Layer 5 of a small transformer language model trained on English Wikipedia (10 layers, counted from 0, width 64).
In attention head 1, each number of a token's query is one row of weights dot the token's vector x. The head spreads its attention over the tokens so far by the softmax of query dot key.

Query weights of the head. A number n stands for n times 0.0053.
q0: 16 15 14 -18 -11 10 47 -83 4 -34 22 -15 15 17 19 21 9 -34 11 18 3 -31 -25 -22 -33 34 -30 -54 28 20 -6 22 33 -9 -44 1 -38 -30 11 -12 15 -1 5 -33 27 -17 -5 24 -11 -10 30 -31 0 43 8 1 -27 -31 -15 15 -10 4 -21 44
q1: -7 -6 64 -21 29 13 -10 -27 -36 1 10 -44 17 31 21 18 14 -14 20 49 -52 -8 10 -39 -17 30 16 2 16 11 9 11 -34 -29 -27 32 8 -18 -4 -9 37 15 20 -40 65 -15 -54 1 -2 39 22 -48 -8 55 26 -7 0 34 -28 16 -11 18 -28 1
q2: -11 -18 -36 38 -12 10 16 -14 -48 -60 27 -29 -23 9 -25 54 17 -22 7 21 14 17 -9 16 -27 18 17 25 1 22 -20 -21 18 -53 -4 -5 0 -60 23 28 5 40 68 13 54 -35 -14 24 12 -31 -6 -53 -67 40 -35 -23 -59 -32 23 -3 -1 -40 7 -25
q3: 46 7 -37 -25 -16 31 -20 44 -31 2 3 34 63 0 -23 20 1 -2 -29 -4 3 48 32 7 -45 -18 -6 -26 -21 -28 -16 -27 0 -11 34 8 7 -29 -29 41 1 -29 -34 27 -29 -5 12 -11 -16 37 -9 36 -10 -14 -6 11 -1 -58 39 11 13 -22 15 -51
q4: -20 -20 5 -17 27 29 -9 24 -17 -24 10 41 62 17 -36 21 12 -1 -18 -64 38 -9 5 -27 -7 -27 11 9 -62 -73 -12 -4 -11 38 31 21 11 3 24 30 -9 -2 -13 -18 44 -13 -12 1 -29 -35 31 36 -27 -27 -34 -31 -10 0 13 -7 50 32 -12 30
q5: -13 24 25 31 -16 -5 -7 29 6 -4 43 44 -15 -1 8 -47 -1 26 37 20 10 19 -9 27 17 19 5 -2 39 -16 -22 -22 -15 20 -10 -34 -7 19 48 -19 38 3 2 -13 -2 -6 -48 22 -10 -41 -34 -11 27 -1 -27 4 15 -26 40 -43 -1 -11 -5 2
q6: -52 -18 -23 -29 -24 20 -44 38 25 11 60 25 -8 -18 -4 0 -5 -36 -19 36 -17 -24 14 -17 -40 45 27 2 -15 -39 -43 9 -1 23 -6 -15 5 -7 31 40 -21 -18 2 38 28 -67 46 43 -12 -44 7 17 -27 -7 52 -3 -2 37 -28 17 -28 -3 -23 5
q7: 33 1 17 -29 12 -72 -58 23 -12 4 57 17 -9 12 -8 30 -4 24 2 -16 -1 -41 18 -3 -30 -43 -33 39 2 48 -17 -2 35 -17 -9 -22 12 -34 1 31 34 45 14 -11 15 7 26 10 -8 -23 5 2 79 30 13 -46 19 2 -4 18 1 -18 20 6
q8: -3 -7 -2 -21 34 -32 -15 -5 -22 -33 6 24 -26 -20 -22 36 -18 8 46 -11 -6 21 17 -38 -18 1 0 12 -14 28 -27 -16 30 17 -60 -1 8 -46 17 13 25 76 37 -12 -6 -37 65 27 -12 38 -1 -21 23 29 -3 34 26 34 -21 19 12 49 28 -1
q9: -30 -16 26 33 30 -6 8 16 -16 15 -6 -64 -30 -11 23 3 4 20 31 11 -54 -33 -50 -26 45 -7 -6 9 74 46 17 -20 39 -16 -39 -1 -73 -29 2 6 -16 0 -8 13 -25 -41 -4 1 25 -19 -41 2 -38 18 -11 15 -17 23 -33 -16 -9 6 -57 -12
q10: -3 0 -10 44 -57 0 -8 -33 -10 -18 91 9 2 11 19 -29 -3 13 -19 43 9 -11 -17 -1 88 38 -25 3 -47 16 -64 -10 50 -60 15 -12 -39 0 0 -12 49 -12 15 16 1 17 -8 -50 -4 -15 26 10 -34 27 6 41 60 -35 -7 2 -20 -9 -22 23
q11: -10 -32 -34 24 10 14 -28 -9 18 13 17 -29 -41 -4 -94 26 -29 -59 -63 -8 4 29 29 25 48 -21 -2 -31 -22 27 16 54 -22 4 35 -15 -5 27 -84 -35 -7 -15 29 -48 32 35 -18 -13 -30 -10 -43 -56 -11 20 28 4 -11 -8 -29 38 46 -38 -53 38
q12: -41 -22 34 -22 -21 10 36 7 11 -39 42 14 11 -19 51 -9 5 -59 12 30 30 -46 -2 11 17 51 32 2 -19 6 4 16 -16 -21 26 26 4 -13 7 1 -5 7 13 -26 -31 37 42 -20 -1 40 59 -9 32 5 -3 -49 -39 2 -26 11 -1 -10 17 -10
q13: -64 19 29 -39 -65 -58 61 26 -30 -1 -7 -29 -10 -9 -14 -23 4 73 -30 -22 -42 -12 2 -1 24 -1 -3 -11 12 2 39 -20 22 30 67 -1 31 48 37 19 -2 -19 -55 7 -24 9 30 -72 -20 33 -48 15 13 22 12 -15 27 -47 -27 16 44 28 9 -36
q14: -3 -16 9 -30 -3 -7 35 18 29 -25 -35 22 42 -9 2 -41 -32 -16 -5 -29 -11 4 -15 16 23 7 11 -20 8 -30 38 -1 -19 -14 26 -3 21 20 21 -3 43 -11 -14 -6 9 -3 4 43 -8 -39 -9 12 -12 -15 23 4 -34 -19 7 8 8 1 -30 5
q15: 45 -57 23 6 9 -11 4 -4 8 19 -10 3 -12 23 -95 4 7 5 50 32 -60 12 2 -54 68 23 19 9 -6 -58 16 44 -17 -31 0 6 7 -48 1 -12 13 11 21 8 -17 20 -19 -30 -62 19 -49 -11 14 -15 -28 9 27 29 29 19 -23 36 12 42
q16: 19 46 25 -25 31 24 -20 -23 -15 -26 1 -18 -4 48 23 12 49 3 -5 53 -22 3 -12 -3 -26 -8 -11 -9 5 42 12 -13 25 -33 4 17 -18 -12 -16 23 16 -11 22 8 48 27 -2 4 -46 34 0 -93 18 33 -13 5 -54 1 -43 42 -33 27 4 17
q17: 26 -7 20 -11 -21 -6 42 19 8 -46 10 -19 1 24 11 -6 13 21 15 -11 3 -10 -8 -9 12 -24 24 22 -7 -8 -31 -27 56 -5 4 49 26 24 5 -21 15 -33 19 -20 -13 29 41 -26 9 -30 31 -1 9 32 -11 12 -5 -11 72 13 -12 39 -38 0
q18: 12 0 -17 -82 6 13 60 -20 -18 -5 -55 20 -8 17 -33 -8 27 -14 -5 -23 3 25 0 -1 19 -15 -38 -1 29 19 24 -16 15 5 9 -10 5 -27 10 16 -9 -2 21 20 -14 36 -13 -4 -6 -23 30 -43 29 29 9 0 -26 31 43 46 36 -22 0 39
q19: 3 34 -8 -20 -12 -17 -16 -7 -10 3 -12 -40 34 -77 13 21 -24 11 -10 43 -62 -1 -4 29 8 17 -4 19 -13 -51 24 -8 -14 -11 47 18 41 36 -19 17 -1 28 -50 -10 0 20 -61 22 -28 -36 -9 45 -16 -14 13 -17 -21 12 -6 -5 13 -26 -19 -25
q20: 9 7 16 -24 -20 -10 5 -31 28 37 -16 13 9 -2 -38 -25 -7 -6 16 19 9 -11 15 13 38 30 20 -14 35 22 -2 16 -27 25 -23 12 -30 5 44 -10 -16 -7 8 19 -56 -27 56 -1 35 -32 37 13 15 -8 36 -14 -33 19 45 1 45 -23 5 16
q21: 14 52 2 -7 -21 -27 -38 -17 10 0 44 -35 -23 -49 -3 -16 -3 -21 49 8 -45 -22 28 22 17 29 -43 18 -30 29 24 4 71 36 8 -22 -34 4 8 -25 33 14 27 -30 21 20 -19 13 28 48 -21 10 -47 15 -37 -10 -44 -11 6 -15 -45 61 6 -31
q22: 43 9 -70 13 7 0 6 -7 58 -3 14 -10 41 -4 -38 18 -39 -4 -11 -33 11 0 -57 2 -28 23 -17 4 -48 -12 27 -14 -7 -17 36 -11 50 23 24 6 -28 -2 -27 -18 -79 76 16 1 -4 3 -23 9 -32 -12 3 2 -25 -61 -4 -7 9 -9 34 43
q23: 39 17 16 28 17 32 55 -25 -17 -50 47 -3 -26 24 -39 -6 56 -11 -36 15 -1 54 14 9 19 -70 11 7 50 -25 30 -32 14 -11 35 28 47 32 -21 24 -2 -34 7 14 -29 27 30 -16 -30 -3 -29 0 58 -65 -3 -27 -12 20 16 23 -20 -60 -9 -43
q24: -21 -12 -22 12 21 7 -12 -25 -37 -3 10 -24 -38 -5 -2 7 27 24 25 -2 8 -1 -6 44 -9 -5 4 -21 -1 34 7 -4 6 -11 -10 45 7 -22 44 -15 65 42 32 40 -20 -2 -5 14 -34 15 -6 -57 6 28 16 -11 41 26 50 -6 -19 22 -25 -37
q25: 13 27 -36 -12 55 3 47 26 -4 7 -1 7 16 -12 32 57 -3 -14 7 -5 -11 44 13 -55 47 -9 -17 1 14 0 -8 -24 2 27 -26 -34 20 -15 7 27 27 27 -21 -13 -16 -18 24 26 -16 -17 -17 15 -27 1 12 -12 33 21 -17 0 32 22 32 1
q26: 6 -61 10 -41 -17 29 -10 34 2 -44 -39 27 -17 37 65 -72 -29 11 22 10 -13 1 -35 19 16 0 -58 -21 -34 45 -33 21 28 3 -42 -26 -3 -6 50 -7 -28 39 14 -39 19 -28 -9 22 30 42 -20 -45 -20 1 48 -12 7 15 -30 -12 17 -2 16 47
q27: -19 1 7 26 -33 -46 -10 40 -34 23 7 13 -72 -2 9 16 27 -17 38 8 -34 -21 -19 -5 -9 3 -2 9 11 -11 -38 -22 -28 -15 7 58 60 23 -36 18 -29 13 40 39 -11 21 13 1 20 -2 -28 -16 23 -70 -2 -14 36 12 66 33 38 3 24 -35
q28: 13 32 -8 -30 -1 1 -26 -8 13 4 9 -15 28 13 -32 -56 31 -17 25 -9 50 -6 -25 -20 -18 -20 26 2 9 8 -45 -7 -17 -15 -8 -7 22 -26 47 30 -23 0 -48 33 13 19 -39 -8 -46 -19 -10 -10 1 3 -8 -19 -64 -12 17 -8 -15 29 -4 -37
q29: -14 -30 -4 -22 -74 19 -45 37 0 48 -61 -12 7 -36 2 51 28 27 14 -31 -13 20 50 9 -37 31 14 -13 -43 -2 -11 -6 -33 1 -28 -45 17 -8 -16 -54 -1 -31 -25 9 -67 -16 15 25 15 -36 -15 42 17 -36 -21 -6 -16 37 -11 -43 -23 -30 4 -27
q30: 7 44 16 56 40 47 14 -33 -2 -21 4 -48 21 23 -5 34 28 -5 -28 -2 38 14 7 -34 -36 17 -31 -22 29 23 -8 -28 41 -7 -9 64 -30 8 -18 -12 17 23 75 9 -23 -62 -30 20 -14 15 -6 6 31 19 1 -25 10 1 24 53 33 -22 52 10
q31: 50 -1 35 -46 41 -18 -10 -57 5 -4 11 -61 28 -4 -6 -15 -14 -50 29 -4 37 18 27 -20 -12 -5 18 -17 -3 -19 25 -24 -37 -9 29 -3 49 24 -7 -3 19 -26 -7 3 -12 -4 -18 -12 38 -73 -67 -20 0 7 17 6 -6 -19 -18 -25 6 7 16 -8

Each question shows a short text with each token's key, already scaled and adjusted for position as the last token sees it. A number n stands for n times 0.016.

Then comes the last token's vector x. A number n stands for n times 0.055.

0 "v": -22 18 3 16 18 -11 6 -4 -29 7 18 -14 -6 -43 -15 18 -11 -15 25 0 -6 -14 15 9 22 44 22 6 -13 -40 26 0
1 "e": -17 36 0 19 12 -18 13 3 -42 18 5 3 -1 -53 -20 9 -13 8 23 -5 3 -28 13 5 19 64 41 -2 -20 -42 24 -4
2 "z": 6 2 -5 20 15 -19 4 2 -38 0 13 -21 0 -31 -14 13 -27 19 23 9 -3 -8 9 12 22 61 16 10 -17 -41 23 -10
3 "d": 12 17 -7 31 25 -6 -9 -5 -34 9 13 -9 -6 -26 -14 19 16 5 29 9 14 5 3 21 22 34 8 7 -12 -40 7 -4
4 "a": 20 -3 -14 30 19 -17 -2 -10 -38 5 6 -7 -8 -42 -31 10 17 12 23 7 -3 -26 3 10 20 50 26 17 -10 -42 20 3
5 " ": -9 2 -27 38 32 -5 16 21 -61 21 4 -20 -2 -28 -8 -1 21 28 3 3 -18 -15 0 -1 1 43 28 2 2 -33 21 -4
6 "ent": -25 -33 -22 19 22 -28 9 48 -65 11 -3 2 4 -39 -11 34 4 15 30 10 -2 -10 9 27 0 49 41 -18 3 -33 18 -9
7 "er": -10 -29 -29 -7 33 -16 20 27 -58 25 21 -7 0 -36 -35 15 -22 -15 -6 6 16 -9 15 33 16 37 46 2 -7 -35 32 -16
8 "ed": 13 -20 -23 11 28 9 0 33 -40 18 4 7 24 -38 -27 8 -24 -17 -10 4 13 -32 21 22 14 38 29 10 -7 -34 25 -6
x: 35 16 -1 -9 -1 5 -24 -17 11 27 -18 22 16 30 -4 -2 1 7 -19 -21 -1 -17 -12 -22 -7 -2 20 -10 13 -14 -18 2 8 43 36 -3 2 24 -12 4 -3 -41 -31 -5 16 -1 -10 5 15 -13 23 22 30 -2 -9 -46 9 0 2 -3 3 -11 18 13
To which token does the last token give the most attention? 6 "ent"

0 "ct": -25 29 10 6 19 -15 18 16 -56 13 -4 -33 10 -42 -14 13 -1 -20 28 -1 -18 -5 0 28 27 54 30 10 -15 -48 15 -3
1 "ive": -15 33 5 22 21 -8 6 20 -54 13 -8 -2 0 -56 -26 22 -14 0 15 -14 -16 -31 7 20 32 54 43 12 -12 -31 22 4
2 " s": -5 40 -26 26 26 -2 9 26 -76 10 -13 -9 8 -35 -16 17 -18 10 26 -28 -23 -7 7 19 28 52 31 8 14 -40 20 -6
3 "erv": 20 37 -12 23 18 -28 8 28 -52 13 -12 -14 5 -51 -17 28 -14 33 30 -17 -32 -27 15 23 13 44 19 -1 -5 -35 12 -8
4 "ice": 40 -18 -14 25 20 -11 32 21 -59 10 -13 11 4 -52 -15 22 24 32 19 -13 -6 -17 9 25 26 58 37 4 -10 -48 34 0
5 ".": 3 -8 1 54 26 9 31 26 -83 11 -13 -7 10 -36 -39 14 5 28 19 -22 -16 -29 29 9 26 41 51 5 -10 -31 24 9
6 " V": -16 -25 -26 39 34 -3 13 41 -52 2 -18 -14 22 -29 -20 19 15 32 -14 -2 -29 -38 32 21 3 43 35 20 -8 -35 15 -30
7 "ar": -14 -11 -35 36 15 -30 18 30 -70 8 -1 -4 -8 -24 -42 26 -12 -11 10 18 -13 -14 8 29 21 43 18 19 -19 -36 14 -8
8 "ian": -9 3 -23 27 13 -21 26 10 -47 13 -5 9 -12 -23 -16 -2 -30 -18 2 17 -3 -12 -1 29 19 35 11 13 -23 -17 20 -19
x: 27 0 -1 9 12 36 10 -9 -14 2 13 22 14 -26 -23 7 -10 14 1 -14 6 6 10 25 15 -4 9 13 1 -43 1 -24 -7 -3 10 -15 11 8 -4 -30 16 -24 -53 -8 15 23 12 10 -30 9 18 -13 14 -18 22 -21 -8 0 -2 40 13 -2 16 -32
Which token does the last token look at most, and with what share of its attention? 6 " V", with about 60%

0 "und": -26 6 12 30 16 -13 0 5 -43 11 2 13 -17 -27 -25 10 3 -12 11 -26 -28 3 2 20 21 31 8 20 -15 -25 40 -5
1 "er": -14 29 -11 15 25 -24 8 24 -41 17 20 6 -3 -36 -29 6 -18 6 23 11 3 -15 9 31 15 40 28 7 -18 -38 40 -6
2 " the": -5 15 -8 17 29 -19 23 44 -80 6 -20 -21 19 -44 -8 6 -23 1 36 -22 -22 -31 12 25 26 55 42 2 10 -57 20 5
3 " g": 20 13 -23 24 26 -12 16 24 -74 9 -12 -26 13 -25 -8 23 -7 29 18 -33 -32 -13 20 29 34 31 38 10 8 -33 23 -14
4 "u": 26 -11 -19 31 24 -30 10 33 -41 10 2 -19 -8 -26 -13 23 18 17 27 -2 0 -37 17 12 18 58 22 2 4 -42 18 0
5 "id": -14 -11 -11 17 38 -15 7 11 -49 41 8 -19 -5 -8 -15 17 30 33 21 -4 -8 -25 8 22 26 38 29 17 -10 -42 25 -7
6 "ance": -19 -31 -17 23 29 -4 2 14 -59 10 -4 -7 2 -49 -22 17 18 7 17 12 3 -29 12 15 31 55 37 10 -16 -31 24 7
7 " of": -15 -31 -17 46 38 -3 10 37 -69 11 -11 -12 12 -50 -34 4 -6 10 -13 0 -5 -15 24 18 13 60 39 12 -3 -42 18 -4
8 " F": -9 -25 -10 42 28 -21 15 38 -64 6 -5 -1 12 -30 -16 17 -13 -16 -26 21 -12 -17 28 29 0 35 39 13 -5 -22 10 -26
x: 10 6 -8 6 5 -15 12 -3 -6 11 6 3 7 -7 3 22 17 26 -5 -9 18 0 -21 23 -4 16 1 14 -3 -19 23 -23 -5 -12 25 -9 1 7 -6 19 -16 -38 -23 -13 -5 15 -11 10 2 4 15 -11 9 -16 18 -87 10 0 3 -20 17 -1 -1 12
To which token does the last token give the most attention? 8 " F"

0 "ag": -30 15 9 14 17 -21 -19 -1 -31 23 9 -7 -1 -24 -3 18 -1 0 28 -10 -15 -7 3 20 10 38 5 4 -16 -32 33 -12
1 "ue": -16 31 12 24 23 -13 3 20 -41 13 5 3 8 -32 -10 17 -11 -2 18 -10 0 -23 5 11 21 38 28 10 -16 -30 17 5
2 ".\n\n": -6 38 21 37 30 -1 24 29 -86 5 -10 -9 18 -35 -29 7 -7 -1 13 -44 -12 -40 21 -2 37 46 54 -6 -2 -25 18 0
3 "C": 13 34 -15 43 23 -8 20 30 -64 11 -16 -7 34 -31 -16 18 -2 17 16 -22 -17 -25 20 20 5 32 40 2 0 -28 12 -16
4 "r": 0 11 -31 51 18 -17 13 24 -66 6 -16 -16 25 -23 -38 24 25 17 42 9 -7 7 16 8 45 43 26 -5 -25 -41 18 -12
5 "v": -10 -19 -10 13 21 -3 -9 0 -32 2 5 6 3 -39 -23 16 27 -2 12 3 -1 -14 14 13 23 37 13 21 -26 -23 35 -1
6 "en": -23 -12 -29 13 12 -13 7 6 -59 11 4 2 3 -25 -27 4 17 0 12 12 -11 -25 3 14 43 50 8 0 -27 -46 42 -17
7 "a": -28 -18 -23 32 22 -14 5 -12 -43 5 3 -9 -10 -47 -36 24 -17 -14 0 20 3 -25 6 3 21 58 32 15 -8 -36 23 -6
8 " ": 4 -24 -16 35 34 0 17 23 -69 18 9 -20 4 -34 -11 1 -28 -6 -19 23 -12 -19 3 1 3 49 33 -2 -2 -30 25 -4
x: 27 8 -2 4 -25 -3 16 5 26 -11 -3 11 2 37 16 -6 8 -7 -14 -2 6 8 2 30 5 -26 8 -7 -17 -20 0 -2 -18 -27 32 -16 4 11 -5 0 -2 -38 -34 -26 9 1 -9 -10 14 -2 3 -40 -20 8 1 -58 -1 -19 -15 -13 17 -6 7 13
Which two tokens does the last token look at most, in order? 2 ".\n\n", 3 "C"

0 " by": -6 18 6 20 24 -14 36 40 -71 6 -10 -9 13 -38 -34 5 15 -33 26 -51 -25 -26 21 17 22 39 43 3 2 -53 16 -10
1 " w": -14 29 4 17 27 -18 26 24 -61 -2 -6 -18 25 -38 -19 17 -12 -11 27 -39 -43 -17 36 13 29 34 32 4 15 -42 22 0
2 "in": 13 26 9 40 17 -9 -8 24 -50 29 -2 -3 9 -31 -39 14 -32 2 40 -36 -23 -15 2 26 4 37 15 1 -12 -38 38 -15
3 "n": 19 14 -7 32 15 -8 -3 14 -41 1 28 -30 -21 -32 -36 29 -3 18 35 4 10 -7 -3 20 26 38 -6 -3 -12 -34 18 -2
4 "ing": 17 -2 -20 4 26 0 8 22 -46 19 6 6 15 -39 -16 13 17 24 16 0 1 -30 16 27 15 50 32 8 2 -45 30 12
5 " the": 6 -1 -33 22 33 -9 21 43 -78 4 -16 -21 20 -40 -10 7 25 10 18 -9 -13 -30 13 30 20 53 38 1 13 -55 20 7
6 " ": -26 -18 -22 55 38 -7 30 36 -69 21 -2 -23 4 -20 -4 1 8 19 -4 6 -30 -11 4 2 14 53 37 0 4 -19 17 -9
7 "194": -6 -23 -17 28 31 -17 22 33 -55 4 10 11 4 -16 -3 3 -7 5 10 12 -3 -3 -9 31 2 43 36 11 1 -36 -19 8
8 "6": 1 -15 -15 26 25 -10 18 17 -54 -1 -2 -5 5 -41 -11 11 -17 -16 -14 10 0 -18 -18 33 20 42 37 8 5 -24 18 6
x: 21 1 -2 -17 -15 8 6 3 6 -15 4 -3 -7 49 -7 -28 5 2 -10 -1 18 10 -10 12 4 -18 7 -12 -6 -16 -1 -30 -17 -3 10 -5 8 21 7 14 -18 -21 -41 4 -17 -6 9 19 -35 -9 14 -7 24 -18 -2 -63 10 5 -1 21 13 -13 -11 3
Which token does the last token look at most, and with what share of its attention? 5 " the", with about 90%

0 "y": -18 22 18 29 19 -11 9 2 -51 19 -10 -10 -2 -42 -31 3 13 -8 22 -15 3 -22 10 22 29 43 23 26 -6 -41 29 -8
1 " |": -23 21 10 32 35 -11 22 42 -74 15 -15 -19 15 -44 -26 14 -3 -2 32 -50 -19 -28 19 21 33 52 33 -3 -4 -47 23 7
2 " In": -17 44 -21 47 22 -19 15 51 -73 21 -7 1 3 -27 -28 13 -25 2 26 -36 -10 -19 17 21 9 54 27 2 3 -52 23 -27
3 " a": 22 10 -31 30 32 -23 20 39 -74 19 -7 -14 6 -45 -23 13 -20 26 33 -19 -9 -32 8 34 18 46 38 8 21 -58 13 -5
4 "ct": 17 8 -19 26 24 -29 23 26 -62 20 -7 -26 14 -27 -5 6 6 47 22 -6 -8 -27 10 27 30 52 35 0 -7 -51 6 -10
5 "ive": 4 -25 -6 34 28 -11 12 25 -57 14 -10 7 -4 -53 -28 23 23 22 15 3 -14 -34 13 28 28 59 47 11 -15 -20 23 1
6 " s": -12 -33 -33 38 34 0 7 20 -75 8 -12 -11 6 -37 -20 18 14 20 -20 -6 -11 -6 10 21 27 54 31 7 15 -37 24 -5
7 "erv": -22 -47 -32 28 28 -19 4 26 -52 14 -10 -13 5 -53 -17 26 -7 7 0 4 -20 -34 15 25 12 45 19 -1 -6 -32 13 -7
8 "ice": -7 -13 -22 27 20 -9 30 19 -59 9 -10 10 3 -52 -17 20 -44 -35 -7 10 2 -19 14 27 24 58 36 5 -12 -44 35 1
x: 14 4 -17 -1 -18 21 -16 -3 3 -9 -3 8 9 26 26 -16 -2 24 -10 -8 17 14 -5 14 -10 5 -2 -3 21 -51 0 -18 14 41 42 -15 -2 28 -4 5 7 -66 -23 -9 -5 -5 -7 27 -6 -4 28 7 -3 -13 -1 -34 -10 -4 -10 4 17 -7 11 10
To which token does the last token give the most attention? 6 " s"

0 "r": -21 6 17 38 13 -10 10 10 -53 11 0 -18 10 -42 -43 19 -17 -16 32 -7 4 0 11 5 37 43 5 12 -22 -32 28 -9
1 "ade": -26 31 8 32 16 -2 -1 8 -50 8 8 9 -5 -43 -22 16 -11 6 23 -21 -19 -28 8 21 34 51 28 -1 -7 -41 31 6
2 " A": -2 22 -24 35 20 -20 15 29 -82 23 -16 -9 -3 -37 -19 17 -28 4 30 -24 -18 -29 -2 18 18 35 35 13 1 -43 15 -11
3 "ren": 8 29 3 24 37 -4 10 49 -58 10 -11 13 1 -22 -31 2 -24 33 21 -26 -11 -27 20 21 24 54 22 7 2 -34 30 -7
4 "a": 27 -10 -9 42 19 -21 12 -5 -47 16 -4 -4 -13 -42 -37 24 21 29 18 -7 -8 -22 0 7 20 56 37 16 -12 -26 27 0
5 ".": 5 -5 -1 55 27 5 31 21 -81 12 -16 -4 13 -34 -36 9 4 29 18 -24 -11 -27 26 8 25 41 48 5 -3 -27 28 8
6 " Z": -19 -9 -28 44 26 -6 8 26 -59 3 -15 -20 26 -18 -21 13 10 17 10 7 -13 -29 24 10 8 48 23 10 -9 -40 8 -15
7 "v": -9 -16 -28 17 38 -8 -12 10 -34 13 12 -5 11 -22 -17 17 -23 -4 -2 4 -5 -16 19 16 13 34 15 13 -17 -42 13 -10
8 "e": -1 -18 -41 18 19 -8 7 14 -46 19 -4 3 7 -30 -29 22 -28 -29 4 14 19 -22 12 0 18 70 28 -2 -36 -45 15 -16
x: 17 22 -17 -19 0 19 2 -2 -16 -4 12 44 9 13 -7 -8 -13 -5 -18 -25 14 -12 29 7 -16 4 8 13 2 -44 2 1 -17 11 42 -11 4 18 -27 26 4 -24 -26 -3 -8 -13 -11 -2 4 6 8 37 -30 -25 -33 -26 -16 -19 11 14 -19 -25 -5 20
To which token does the last token give the most attention? 6 " Z"

0 "i": -24 19 7 20 23 -26 -2 9 -53 18 4 -10 -2 -50 -19 20 7 -12 23 -17 6 -28 -3 10 17 48 15 14 -14 -36 27 -9
1 "od": -16 25 -2 22 31 -15 -1 14 -52 18 5 -9 -3 -40 -30 17 -26 0 23 6 -10 -16 -1 20 30 46 22 17 -18 -40 26 -8
2 " in": -8 40 -8 37 26 -11 25 40 -76 24 -11 -12 11 -28 -26 9 -23 -7 26 -37 -18 -23 13 8 17 53 21 5 13 -43 21 -6
3 " cl": 16 31 -24 39 25 -8 23 36 -67 6 2 -6 30 -24 -5 9 -17 25 26 -22 -44 -19 23 15 23 42 18 -3 -6 -40 25 -29
4 "ub": 33 1 -17 27 38 -13 27 20 -52 10 7 -10 3 -24 -22 14 11 27 34 -10 -11 -20 19 25 24 50 11 15 0 -47 37 -5
5 " h": 0 -7 -34 41 30 -2 23 14 -77 4 -15 -3 34 -41 -22 17 26 34 7 -17 -23 -14 24 17 23 49 29 14 10 -49 33 -10
6 "ist": -16 -23 -37 16 40 -21 23 43 -43 17 -8 -19 13 -29 -11 19 7 22 8 0 -26 -15 16 29 3 41 18 13 7 -25 13 -17
7 "ory": -28 -33 -21 23 27 -4 12 33 -65 2 -8 14 -2 -47 -26 24 4 -18 12 8 0 -28 6 32 28 51 37 23 -22 -25 29 6
8 ",": -10 -29 -16 45 29 15 23 32 -72 12 -17 -8 13 -36 -19 -7 -9 -4 -9 15 -5 -37 21 11 19 47 40 0 -3 -36 21 4
x: 22 3 -7 0 2 18 -31 9 22 -11 13 46 -10 32 19 -17 8 31 -15 -11 3 -11 -11 22 -5 -16 5 -4 -11 -22 -18 4 -7 -9 -19 -8 10 1 0 7 -7 -36 -26 -24 -2 2 -6 4 -12 -5 19 -1 -5 3 -3 -56 34 5 5 -20 27 -25 4 -9
Which token does the last token look at most, and with what share of its attention? 8 ",", with about 80%

0 "ad": -35 19 9 23 20 -18 10 1 -46 33 7 -9 -22 -27 -21 16 -1 -26 29 -22 -20 -12 -3 17 17 34 24 5 1 -39 28 3
1 "s": -23 26 7 25 19 -8 -6 9 -46 17 6 -15 3 -31 -27 17 -22 9 29 -5 -14 -27 1 16 26 64 33 -2 -18 -47 29 -2
2 " w": 4 31 -11 24 26 -20 23 24 -53 -2 -5 -13 19 -38 -12 10 -20 6 35 -27 -36 -18 32 12 22 36 29 4 21 -47 22 5
3 "on": 32 22 -15 25 18 0 7 14 -33 19 -1 5 -2 -15 -29 9 -22 26 16 -27 -30 -13 7 26 13 34 29 -18 -11 -42 45 -15
4 " n": 21 10 -34 24 28 -16 22 19 -62 10 -7 -12 17 -40 -21 24 14 43 5 -12 -18 -17 20 15 25 28 14 2 21 -31 15 -13
5 "ine": -2 -13 -10 37 46 5 9 25 -71 12 -17 0 14 -28 -30 15 17 30 35 0 -8 -13 3 30 33 54 34 11 -7 -32 14 -11
6 " con": -23 -31 -34 44 33 -12 11 25 -66 19 -24 -14 8 -40 -20 7 32 35 -11 -3 -10 -25 11 17 10 53 17 -7 8 -42 23 -20
7 "s": -37 -26 -28 13 16 -8 16 29 -61 21 -2 -13 24 -18 -25 10 -10 -27 -12 5 -6 -41 10 24 28 66 37 0 -2 -55 27 -12
8 "ec": -2 -29 -20 28 25 -14 21 22 -61 25 -14 -24 11 -35 -16 31 -22 -27 -6 24 -14 -12 -3 37 13 56 41 -5 -28 -39 -4 -17
x: 22 -9 -14 15 22 -6 -11 9 -4 -20 14 34 2 -9 -9 -11 7 14 -15 -3 12 -5 6 -3 -4 7 3 -13 20 -42 9 2 -13 5 23 -9 17 34 2 38 -15 -70 -23 -15 -17 24 -10 6 -3 2 -13 5 4 -30 3 -27 10 -33 -3 8 23 19 2 -8
To which token does the last token give the most attention? 6 " con"

0 " c": -14 12 7 14 17 -19 26 31 -71 10 -21 -16 34 -30 -3 11 6 -31 37 -44 -33 -15 16 11 18 40 28 8 9 -37 19 -7
1 "oll": -9 22 33 36 14 -29 11 40 -63 13 -3 13 16 -32 -30 21 -22 -18 21 -31 -31 -10 21 8 27 39 18 8 -13 -21 22 15
2 "o": 8 26 4 25 22 -28 21 13 -45 11 -4 -5 -9 -55 -42 14 -42 22 27 -7 6 -21 3 1 16 63 16 2 -7 -29 20 -11
3 "qu": 46 1 -8 26 27 -20 14 25 -44 13 13 -9 9 -47 -27 25 4 25 25 6 -1 -24 11 18 21 53 20 19 -3 -36 28 -7
4 "ial": 25 -6 -17 18 21 -2 4 24 -61 15 2 -15 18 -54 -15 17 16 23 17 -6 5 -27 6 31 30 44 25 26 -25 -37 32 5
5 " C": 1 -7 -28 45 25 -3 14 26 -58 8 -18 -8 17 -28 -7 19 14 37 -10 -4 -8 -18 13 13 1 33 36 11 2 -27 20 -15
6 "z": -32 -14 -48 22 15 -18 17 26 -53 4 -12 -23 24 -13 -21 7 19 0 -1 4 -4 -10 16 8 17 51 14 5 -16 -44 34 -17
7 "ec": -15 -34 -27 26 23 -10 8 16 -61 27 -21 -23 23 -28 -27 26 -19 1 6 14 -19 -1 -10 23 16 46 24 -9 -29 -27 3 -14
8 "h": 6 0 -35 25 3 -9 -1 -1 -47 4 13 -2 -1 -41 -26 17 -25 -10 -10 16 9 -3 7 30 13 29 9 18 -21 -41 38 20
x: 8 26 -2 2 -13 28 26 2 32 -14 1 12 12 -2 -2 0 6 -1 -8 -4 -5 32 -10 15 -24 -10 10 -6 3 -32 -7 -18 16 20 42 -35 28 1 -8 -4 7 -25 -19 10 -14 7 -12 4 -16 -6 -12 22 -4 1 8 -57 4 -16 13 23 1 -25 4 25
Which token does the last token look at most, and with what share of its attention? 5 " C", with about 50%